Layer 9 of a small transformer language model trained on English Wikipedia (14 layers, counted from 0, width 96).
A neuron's activation on a vector x is SiLU(gate . x) times (in . x), where the dot is the dot product.
The model reads these tokens: " in" " the" " Kingdom" " of" " S" "w" "ed" "en" " and" " are" " sub" "ject"

The vector x that enters this layer's MLP at each token. A number n stands for (n - 500) times 0.0078.
0 " in": 863,505,336,382,552,562,477,463,593,602,678,180,505,467,410,472,477,575,491,410,503,527,496,438,360,464,614,279,414,338,477,325,309,398,337,465,503,593,496,576,474,565,448,511,582,622,496,529,458,349,329,292,397,676,531,443,542,482,325,641,456,445,440,421,602,757,482,414,410,569,512,579,270,493,527,518,505,526,335,565,592,546,411,330,547,560,492,505,458,570,600,487,486,372,505,490
1 " the": 850,458,448,448,515,493,541,442,719,538,672,184,485,596,346,458,371,576,538,342,503,488,472,483,614,455,533,440,541,402,521,186,245,309,477,479,525,581,584,651,516,503,486,462,454,591,528,401,370,451,444,343,398,555,526,519,544,455,510,552,541,469,381,472,550,524,415,404,415,509,591,515,345,452,562,557,588,544,432,536,615,530,363,309,527,582,469,564,562,553,559,394,648,441,385,568
2 " Kingdom": 845,596,602,522,427,594,484,575,443,505,335,401,695,412,283,406,554,611,435,647,553,451,587,524,460,519,700,427,505,453,423,334,491,397,680,395,585,492,577,377,658,574,642,419,633,522,379,512,332,350,607,440,504,508,929,423,478,693,447,757,673,465,639,216,334,391,437,561,386,659,344,437,598,416,468,619,526,499,568,664,659,539,537,443,750,473,484,456,607,596,478,560,337,523,502,754
3 " of": 736,541,630,526,524,709,329,625,492,440,361,49,399,519,417,432,553,394,517,574,648,553,523,434,528,411,568,545,426,544,460,256,400,496,443,359,600,542,512,552,588,378,288,559,616,629,455,443,539,471,539,481,335,562,304,514,527,715,318,585,357,512,247,308,507,580,496,437,417,660,486,394,631,428,502,467,468,566,565,600,454,543,488,490,476,527,454,519,563,668,550,588,580,555,380,709
4 " S": 973,575,473,444,428,370,319,467,527,457,606,672,533,376,568,462,603,498,466,497,532,459,574,443,508,403,549,426,517,482,354,646,436,362,546,540,451,306,507,496,730,705,510,733,562,480,615,496,368,351,448,510,443,369,408,578,741,543,432,446,568,551,506,391,572,381,275,476,303,364,429,499,451,504,525,412,624,415,624,516,388,563,461,416,537,347,551,539,497,536,466,449,555,599,431,461
5 "w": 729,521,550,496,556,632,748,357,416,526,271,505,542,362,611,407,458,656,713,466,528,472,583,389,495,557,537,670,780,398,636,694,509,410,668,610,681,326,472,576,665,562,404,570,583,895,516,363,456,460,502,472,438,455,311,376,460,550,301,414,496,434,305,426,618,639,318,500,568,652,377,633,508,381,509,568,273,575,558,650,257,285,631,417,708,241,349,558,469,423,470,350,528,370,677,588
6 "ed": 824,489,436,463,556,541,573,409,388,201,345,458,481,492,414,468,691,578,379,524,594,457,692,539,477,489,238,632,624,517,490,452,395,537,626,440,582,548,477,553,519,385,364,497,638,471,699,678,417,792,618,579,563,479,332,705,546,604,634,639,508,400,476,482,280,634,597,512,358,240,380,759,593,507,397,343,225,778,401,519,356,438,522,568,631,515,351,498,520,545,474,488,593,219,294,776
7 "en": 834,509,456,338,493,477,435,399,432,540,549,459,406,736,327,567,726,429,528,515,530,495,398,388,727,518,338,734,554,610,354,380,591,417,573,471,364,384,453,380,547,436,623,626,379,633,431,467,330,367,466,645,538,470,433,542,336,472,522,687,250,556,573,490,465,681,547,436,200,658,316,890,482,595,412,649,349,316,591,551,465,429,545,597,563,274,510,405,553,503,475,463,514,688,430,491
8 " and": 842,436,381,626,443,417,589,532,663,507,565,52,530,454,524,433,540,416,566,500,414,614,459,498,620,586,548,496,395,500,410,190,395,425,527,618,492,456,556,593,655,469,393,460,462,535,457,467,518,374,476,504,400,543,536,503,451,465,544,523,549,552,502,484,482,347,644,453,405,396,502,594,475,446,552,595,547,432,471,492,411,492,643,395,381,602,380,585,378,538,571,505,636,408,439,586
9 " are": 942,495,422,511,490,465,417,473,574,486,707,202,413,408,475,506,490,502,569,507,562,435,530,475,565,537,590,413,541,366,547,412,487,466,422,611,728,634,503,613,624,444,409,320,515,509,585,607,273,456,470,308,324,626,450,427,472,385,569,545,550,637,429,385,597,464,579,516,447,558,525,528,552,258,469,513,472,411,418,670,627,480,507,413,572,529,444,634,529,527,595,430,652,467,414,480
10 " sub": 811,519,432,478,456,719,602,532,524,426,532,619,628,518,399,480,442,424,375,658,455,485,553,500,187,576,436,195,394,270,378,554,497,516,492,287,542,430,372,672,459,589,506,522,450,495,281,434,417,260,497,663,519,503,522,416,706,598,450,526,576,462,366,299,449,584,580,600,366,607,292,596,382,537,553,420,389,353,605,823,579,563,572,459,439,414,666,488,580,374,712,439,256,443,615,494
11 "ject": 747,520,600,204,518,543,572,453,573,536,267,372,822,520,525,649,461,650,680,630,281,553,396,720,450,527,420,442,763,436,370,456,601,451,497,401,435,668,327,563,546,401,470,183,578,447,386,564,361,665,529,565,252,411,565,366,509,525,585,676,561,405,489,311,400,598,619,650,621,546,581,375,478,517,528,399,599,313,296,578,303,503,573,381,459,478,521,566,613,793,400,360,495,293,545,475

Each question shows the input weights of one neuron of the MLP. A number n stands for (n - 500) times 0.0011.

n186 gate: 381,406,551,459,503,567,391,453,557,527,427,717,436,468,394,434,565,522,506,449,423,506,418,530,335,586,568,616,308,676,398,447,566,389,597,541,382,480,691,521,364,657,524,577,409,431,494,462,574,410,601,354,451,454,320,584,322,552,722,520,459,611,639,714,503,461,671,429,591,453,386,320,435,684,483,366,317,548,449,450,613,485,604,595,448,575,512,541,369,421,500,559,527,470,512,523
n186 in: 418,509,480,682,386,471,613,523,419,585,432,470,580,529,376,439,486,379,494,511,526,688,494,494,480,753,463,488,459,435,414,440,604,553,526,566,534,459,463,555,758,562,327,280,408,617,281,675,508,485,464,569,407,662,439,348,506,438,350,410,581,371,595,530,471,444,566,503,473,535,594,545,480,586,358,651,440,599,410,529,235,553,546,483,554,612,430,649,523,571,378,511,535,476,436,526
Its two highest activations, in order, are on tokens 4 " S", 1 " the"

n208 gate: 383,345,633,370,356,469,503,545,430,532,805,480,465,414,355,403,261,594,455,539,476,650,482,511,421,361,455,483,623,585,510,415,550,546,552,555,421,559,751,521,399,648,611,399,324,678,791,366,684,602,603,468,557,329,583,447,336,476,504,523,275,479,573,663,483,391,517,634,702,393,405,471,643,419,480,564,504,360,566,462,591,419,663,524,439,257,344,521,573,536,537,428,695,252,497,507
n208 in: 466,352,599,475,431,563,595,535,506,648,795,503,477,425,696,653,576,543,573,488,411,497,542,390,443,621,535,580,310,431,641,527,414,638,522,671,500,395,557,519,379,432,481,462,371,481,315,343,439,526,529,526,77,531,370,490,513,512,484,563,522,394,475,510,420,384,500,685,542,431,484,565,185,523,622,386,624,404,462,645,561,513,440,410,497,590,373,557,672,529,540,554,500,672,494,594
On which three tokens does it fire most, strongest first? 6 "ed", 2 " Kingdom", 7 "en"

n145 gate: 360,580,422,407,658,491,444,559,480,569,418,427,530,415,379,503,420,450,633,517,541,466,476,361,641,393,503,300,368,648,588,534,345,317,494,521,276,455,421,491,414,461,488,429,568,422,615,409,380,542,622,448,411,468,456,620,485,436,515,382,494,473,603,509,634,506,288,531,476,403,795,463,571,585,471,418,457,689,354,282,500,464,491,471,476,458,539,394,473,497,422,556,738,427,598,403
n145 in: 533,521,515,594,564,677,767,512,544,372,698,381,607,612,574,366,592,371,549,363,543,497,336,519,390,339,601,438,472,474,348,509,563,575,421,610,582,573,485,491,528,569,549,512,378,491,481,406,536,584,373,636,513,562,620,369,588,368,497,526,506,450,399,246,451,672,463,580,349,549,553,614,747,440,473,752,414,506,503,531,525,447,374,491,361,522,441,653,617,569,446,430,614,685,506,631
It fires most on token 1 " the"

n169 gate: 473,342,540,316,421,476,387,479,535,528,607,416,691,582,371,494,472,593,687,541,335,629,462,503,497,469,582,429,606,523,564,393,396,463,278,430,552,500,518,629,448,472,549,583,658,417,582,424,494,801,330,465,532,550,390,708,666,473,481,361,289,441,488,509,408,419,518,586,431,387,622,497,534,525,358,550,601,543,475,333,398,666,546,635,428,497,389,543,608,544,338,324,478,390,534,464
n169 in: 511,560,525,488,512,588,424,472,458,385,642,467,435,372,355,549,604,477,654,449,579,783,426,340,582,500,494,551,519,613,600,363,466,430,409,453,503,521,481,509,747,632,374,456,280,589,668,634,409,573,549,435,588,466,519,331,590,392,506,533,610,273,708,307,687,567,475,461,613,447,449,630,494,687,485,468,523,506,411,409,500,494,566,374,523,674,642,484,329,519,540,694,367,529,681,544
Its two highest activations, in order, are on tokens 1 " the", 0 " in"

n242 gate: 322,457,406,558,488,525,631,525,608,332,829,303,503,358,459,383,341,546,447,379,344,410,506,452,357,494,512,412,452,679,719,462,509,478,497,731,416,467,624,441,466,529,569,559,609,635,605,639,464,478,391,609,461,419,388,443,589,521,576,385,450,484,400,589,469,430,559,581,532,304,373,577,497,608,683,532,606,551,494,534,651,271,425,399,391,443,428,472,497,574,347,577,531,535,522,580
n242 in: 579,624,481,566,434,339,545,402,546,659,572,437,761,308,608,589,465,580,408,458,484,362,592,370,560,356,446,461,461,623,412,500,503,452,459,513,807,588,494,363,583,351,592,359,490,545,431,727,543,597,441,411,474,435,309,542,453,456,419,636,516,542,697,581,519,318,475,477,520,560,607,477,554,520,629,559,516,594,641,430,372,685,375,463,330,643,564,497,334,542,634,665,414,546,516,692
It fires most on token 8 " and"

n140 gate: 369,500,488,556,509,488,419,596,405,699,617,489,432,601,473,552,446,456,518,574,572,441,704,494,518,576,566,543,393,582,571,509,430,616,309,578,416,663,622,322,473,289,557,609,365,573,503,428,602,665,646,571,600,354,756,753,444,612,619,497,458,384,587,568,437,402,566,440,549,458,525,506,379,531,590,568,416,497,491,371,664,386,388,512,630,644,600,473,403,707,550,523,446,565,445,521
n140 in: 437,605,380,673,471,608,532,580,525,331,526,431,546,582,513,330,429,278,372,686,497,530,490,119,436,619,529,474,484,488,402,542,571,542,560,574,567,333,449,622,619,513,327,439,519,494,398,405,577,399,483,493,434,404,465,338,535,742,542,588,378,503,561,621,387,529,608,557,493,510,562,454,667,592,451,257,633,383,397,398,319,464,481,509,556,542,407,433,284,444,466,470,629,634,681,630
It fires most on token 1 " the"

n225 gate: 477,522,642,487,566,633,420,567,365,376,713,560,372,472,510,695,490,453,439,482,532,770,533,396,602,523,376,777,500,455,424,482,531,626,586,388,414,458,617,423,410,643,359,369,405,600,516,414,592,523,579,523,533,379,609,461,506,419,653,588,430,600,577,604,375,386,535,307,500,369,588,730,564,448,549,457,583,497,670,347,523,340,673,597,602,327,564,525,410,520,472,391,718,556,696,484
n225 in: 432,638,458,486,485,596,544,547,537,653,319,467,497,663,476,506,456,531,388,355,500,600,663,428,453,583,600,450,476,625,503,492,529,437,614,588,400,464,561,400,414,554,541,577,348,476,422,401,528,273,539,664,579,423,524,619,389,486,575,561,550,569,479,293,553,725,307,463,630,620,458,542,441,671,449,642,704,575,444,632,672,449,601,391,609,422,553,550,589,533,615,572,565,615,527,325
It fires most on token 7 "en"

n115 gate: 341,497,450,376,369,297,507,392,424,342,720,541,530,359,606,324,507,639,368,497,474,490,364,396,539,517,431,643,614,463,444,538,250,594,490,441,510,660,352,394,470,423,510,480,346,563,608,438,656,584,401,531,483,580,345,493,588,448,356,362,526,460,444,378,590,530,336,414,463,487,480,395,464,389,443,666,582,463,537,349,470,487,361,684,503,301,580,447,706,361,552,569,487,507,410,873
n115 in: 607,681,382,503,645,474,181,516,387,520,643,706,354,597,546,506,604,275,740,522,445,466,293,553,432,615,639,595,447,475,603,583,440,553,581,516,451,500,613,559,533,384,269,529,451,382,513,587,456,615,500,366,608,475,630,454,494,618,414,519,526,411,555,487,438,364,532,361,300,578,497,443,464,613,491,714,584,681,657,384,638,620,428,354,493,500,471,704,412,553,662,534,379,463,448,510
On which three tokens does it fire most, strongest first? 11 "ject", 4 " S", 10 " sub"

n174 gate: 429,433,652,575,515,482,677,641,443,488,334,478,271,453,568,474,485,491,568,573,388,579,579,452,670,479,688,619,539,514,404,497,351,440,509,370,397,497,404,373,488,437,370,642,518,542,518,474,517,613,509,305,631,628,580,395,506,688,662,408,470,416,503,702,408,413,518,445,430,400,467,558,447,512,560,364,497,506,601,462,773,410,491,627,615,446,565,667,530,539,385,553,328,551,604,500
n174 in: 505,328,554,611,485,594,586,352,463,470,470,634,372,506,672,667,595,391,358,556,678,488,393,542,583,407,355,509,639,424,512,362,537,292,441,381,467,573,538,580,461,561,473,566,527,578,409,618,511,602,662,665,334,540,583,563,515,515,591,542,571,530,414,400,676,442,399,395,463,527,482,359,536,476,615,570,368,446,297,485,566,579,458,674,451,551,598,603,363,622,570,410,578,686,557,350
Its two highest activations, in order, are on tokens 0 " in", 8 " and"

n213 gate: 472,405,628,456,444,670,614,541,527,497,289,590,387,453,411,405,674,546,516,467,601,526,747,432,409,226,453,526,452,494,403,545,460,500,569,494,361,563,428,465,459,526,430,706,280,500,597,575,643,397,480,304,529,399,623,407,381,606,564,251,490,571,560,474,328,426,670,655,471,349,452,621,367,367,442,383,549,439,417,544,436,548,500,478,637,523,611,717,497,653,534,452,637,380,580,528
n213 in: 532,562,506,382,429,459,503,355,477,646,442,593,567,565,485,572,497,406,416,338,658,441,537,625,604,416,613,431,564,348,571,644,497,706,363,715,491,460,275,572,383,527,605,323,485,512,678,417,506,449,608,466,506,587,318,494,559,670,491,596,545,506,506,534,404,460,533,441,436,473,476,574,497,561,555,776,407,231,461,458,322,436,533,623,540,363,644,447,491,540,518,455,443,482,350,524
It fires most on token 6 "ed"

n183 gate: 343,599,437,525,404,520,526,686,418,471,538,363,512,424,398,374,540,497,469,360,463,585,395,514,508,629,455,589,517,385,646,503,525,376,475,293,548,619,404,500,460,552,511,366,469,445,468,562,470,771,274,415,391,439,401,359,463,589,367,513,520,474,386,422,460,393,641,643,567,497,480,588,443,506,522,547,659,656,534,418,517,326,360,545,582,494,474,486,369,544,553,669,497,584,514,359
n183 in: 479,509,512,451,590,543,535,564,539,702,485,569,581,538,696,528,570,555,509,492,637,542,359,527,584,670,549,432,491,632,506,489,458,624,509,555,575,483,349,392,465,622,541,439,785,462,500,598,610,447,587,455,280,508,433,533,356,615,458,564,535,606,512,691,421,432,593,445,470,238,488,287,529,601,627,779,524,524,421,570,465,309,564,597,518,375,474,433,468,455,500,632,541,479,503,471
It fires most on token 10 " sub"

n68 gate: 432,408,380,562,337,621,319,572,459,460,379,481,298,673,444,554,642,497,595,494,619,639,459,433,444,437,319,420,500,494,510,500,411,470,670,480,700,456,490,332,441,487,602,510,356,719,527,366,525,417,598,633,657,369,480,266,477,558,547,431,441,507,609,436,311,487,467,528,382,575,537,422,526,672,541,547,377,557,759,231,543,550,507,381,520,446,440,415,440,818,519,649,500,591,586,696
n68 in: 492,574,401,518,465,589,479,316,368,427,564,610,537,562,593,405,407,497,512,423,563,534,564,454,598,587,545,563,448,480,459,506,674,542,539,593,435,531,651,482,428,403,413,476,536,542,500,156,247,343,515,555,673,610,497,397,627,433,585,571,530,630,405,314,407,387,414,672,497,598,488,512,401,537,463,454,599,452,599,565,599,683,329,418,688,664,524,381,650,482,541,463,449,558,413,373
It fires most on token 2 " Kingdom"

n250 gate: 331,448,575,549,497,371,621,398,530,456,548,506,576,436,395,422,401,402,519,585,571,529,611,377,636,594,420,656,576,330,525,474,302,528,528,472,549,474,675,435,547,500,534,338,531,478,500,229,401,553,586,586,551,422,457,425,283,460,538,565,444,619,358,446,441,484,525,393,316,747,629,455,556,462,467,268,529,635,438,290,472,620,319,594,554,481,597,580,382,675,473,512,469,681,353,509
n250 in: 440,574,455,392,643,538,439,404,423,605,582,236,460,551,268,506,606,493,510,408,419,563,460,631,439,312,404,682,634,652,487,390,463,353,510,642,337,515,522,397,377,474,413,542,622,409,553,532,543,347,344,656,353,550,397,549,548,547,595,304,581,415,555,566,283,654,430,463,540,526,608,573,555,533,422,282,647,415,244,548,623,510,523,591,536,457,639,558,600,464,525,719,429,427,607,519
It fires most on token 3 " of"

n228 gate: 452,396,497,435,677,675,667,633,483,293,268,337,689,447,548,682,566,588,461,452,521,432,485,479,559,527,515,467,354,568,323,503,462,551,550,488,479,421,604,467,446,603,479,431,387,572,466,456,667,294,543,454,651,566,578,576,364,477,594,503,685,521,455,637,581,515,753,394,524,604,454,340,287,485,422,325,441,567,449,559,467,433,443,526,555,546,548,610,464,528,377,539,602,515,404,485
n228 in: 528,638,360,676,343,448,439,463,306,535,636,538,530,457,517,408,523,618,436,503,581,569,530,374,535,497,561,360,532,511,543,588,615,444,534,425,598,626,549,575,477,615,607,471,494,748,438,575,450,679,497,443,332,646,451,485,691,418,459,448,665,523,561,624,451,485,569,506,642,416,585,494,692,349,609,539,667,629,363,491,582,698,413,404,568,503,439,457,520,432,508,320,526,509,416,463
It fires most on token 7 "en"

n88 gate: 483,437,424,447,453,553,601,487,512,580,648,426,500,491,317,558,494,579,730,440,330,357,403,529,522,443,638,440,510,832,344,524,628,468,544,566,494,611,475,387,418,574,673,617,403,668,442,541,740,478,435,584,510,549,371,548,615,500,596,449,390,490,475,558,532,734,500,576,713,509,580,506,358,506,357,390,487,283,548,415,475,506,411,500,669,558,465,466,380,490,654,491,317,623,329,450
n88 in: 396,491,380,497,437,434,544,284,397,473,497,475,536,351,355,567,535,579,358,597,477,488,479,568,607,444,419,562,491,328,400,440,435,532,546,372,636,530,468,526,349,562,494,474,324,468,565,555,374,479,623,263,416,522,520,397,520,620,488,539,547,629,549,390,442,414,543,533,393,494,444,688,436,628,480,464,308,397,629,405,573,485,386,313,300,325,474,462,506,607,517,404,523,571,588,739
It fires most on token 7 "en"

n119 gate: 398,297,452,456,513,377,455,551,442,539,523,527,373,594,548,506,459,480,494,545,643,552,559,409,367,334,383,494,345,581,327,404,531,552,472,433,418,838,610,646,436,322,589,596,392,564,389,380,485,619,644,500,645,395,713,632,475,453,584,449,408,490,532,607,462,481,370,473,526,624,477,556,379,312,629,402,414,352,516,702,417,601,388,416,605,435,637,468,478,428,335,380,669,467,346,610
n119 in: 549,428,503,603,445,555,485,361,550,479,601,544,595,416,331,556,474,659,683,439,354,572,383,441,564,368,503,285,613,343,535,456,345,606,387,611,503,492,543,515,468,696,605,260,514,447,500,399,379,515,461,455,434,390,453,379,491,629,470,494,512,586,442,429,365,512,601,415,593,549,506,515,427,467,405,306,422,468,523,677,547,482,684,597,470,452,357,735,412,566,503,475,333,572,488,434
It fires most on token 1 " the"

n64 gate: 428,514,585,476,549,629,402,476,473,621,507,586,417,479,254,520,598,540,360,500,518,590,640,593,228,504,276,433,771,609,524,530,629,621,594,542,643,527,552,451,289,518,493,289,458,656,389,524,787,454,243,601,500,520,521,461,462,376,500,410,296,344,475,457,468,771,392,676,640,493,543,464,254,314,682,464,391,493,461,514,479,618,542,555,511,532,408,465,349,342,483,454,651,489,253,545
n64 in: 437,466,548,490,573,550,446,674,461,517,500,500,631,584,392,552,571,553,395,615,659,291,517,404,554,225,466,653,462,385,520,462,543,264,507,557,332,462,611,375,517,538,541,344,359,537,552,319,503,514,695,416,556,405,615,421,603,636,524,603,804,497,517,407,520,397,335,518,278,386,349,577,480,431,855,580,374,281,565,430,531,472,510,424,490,311,656,584,575,317,507,519,605,420,575,480
Its two highest activations, in order, are on tokens 10 " sub", 5 "w"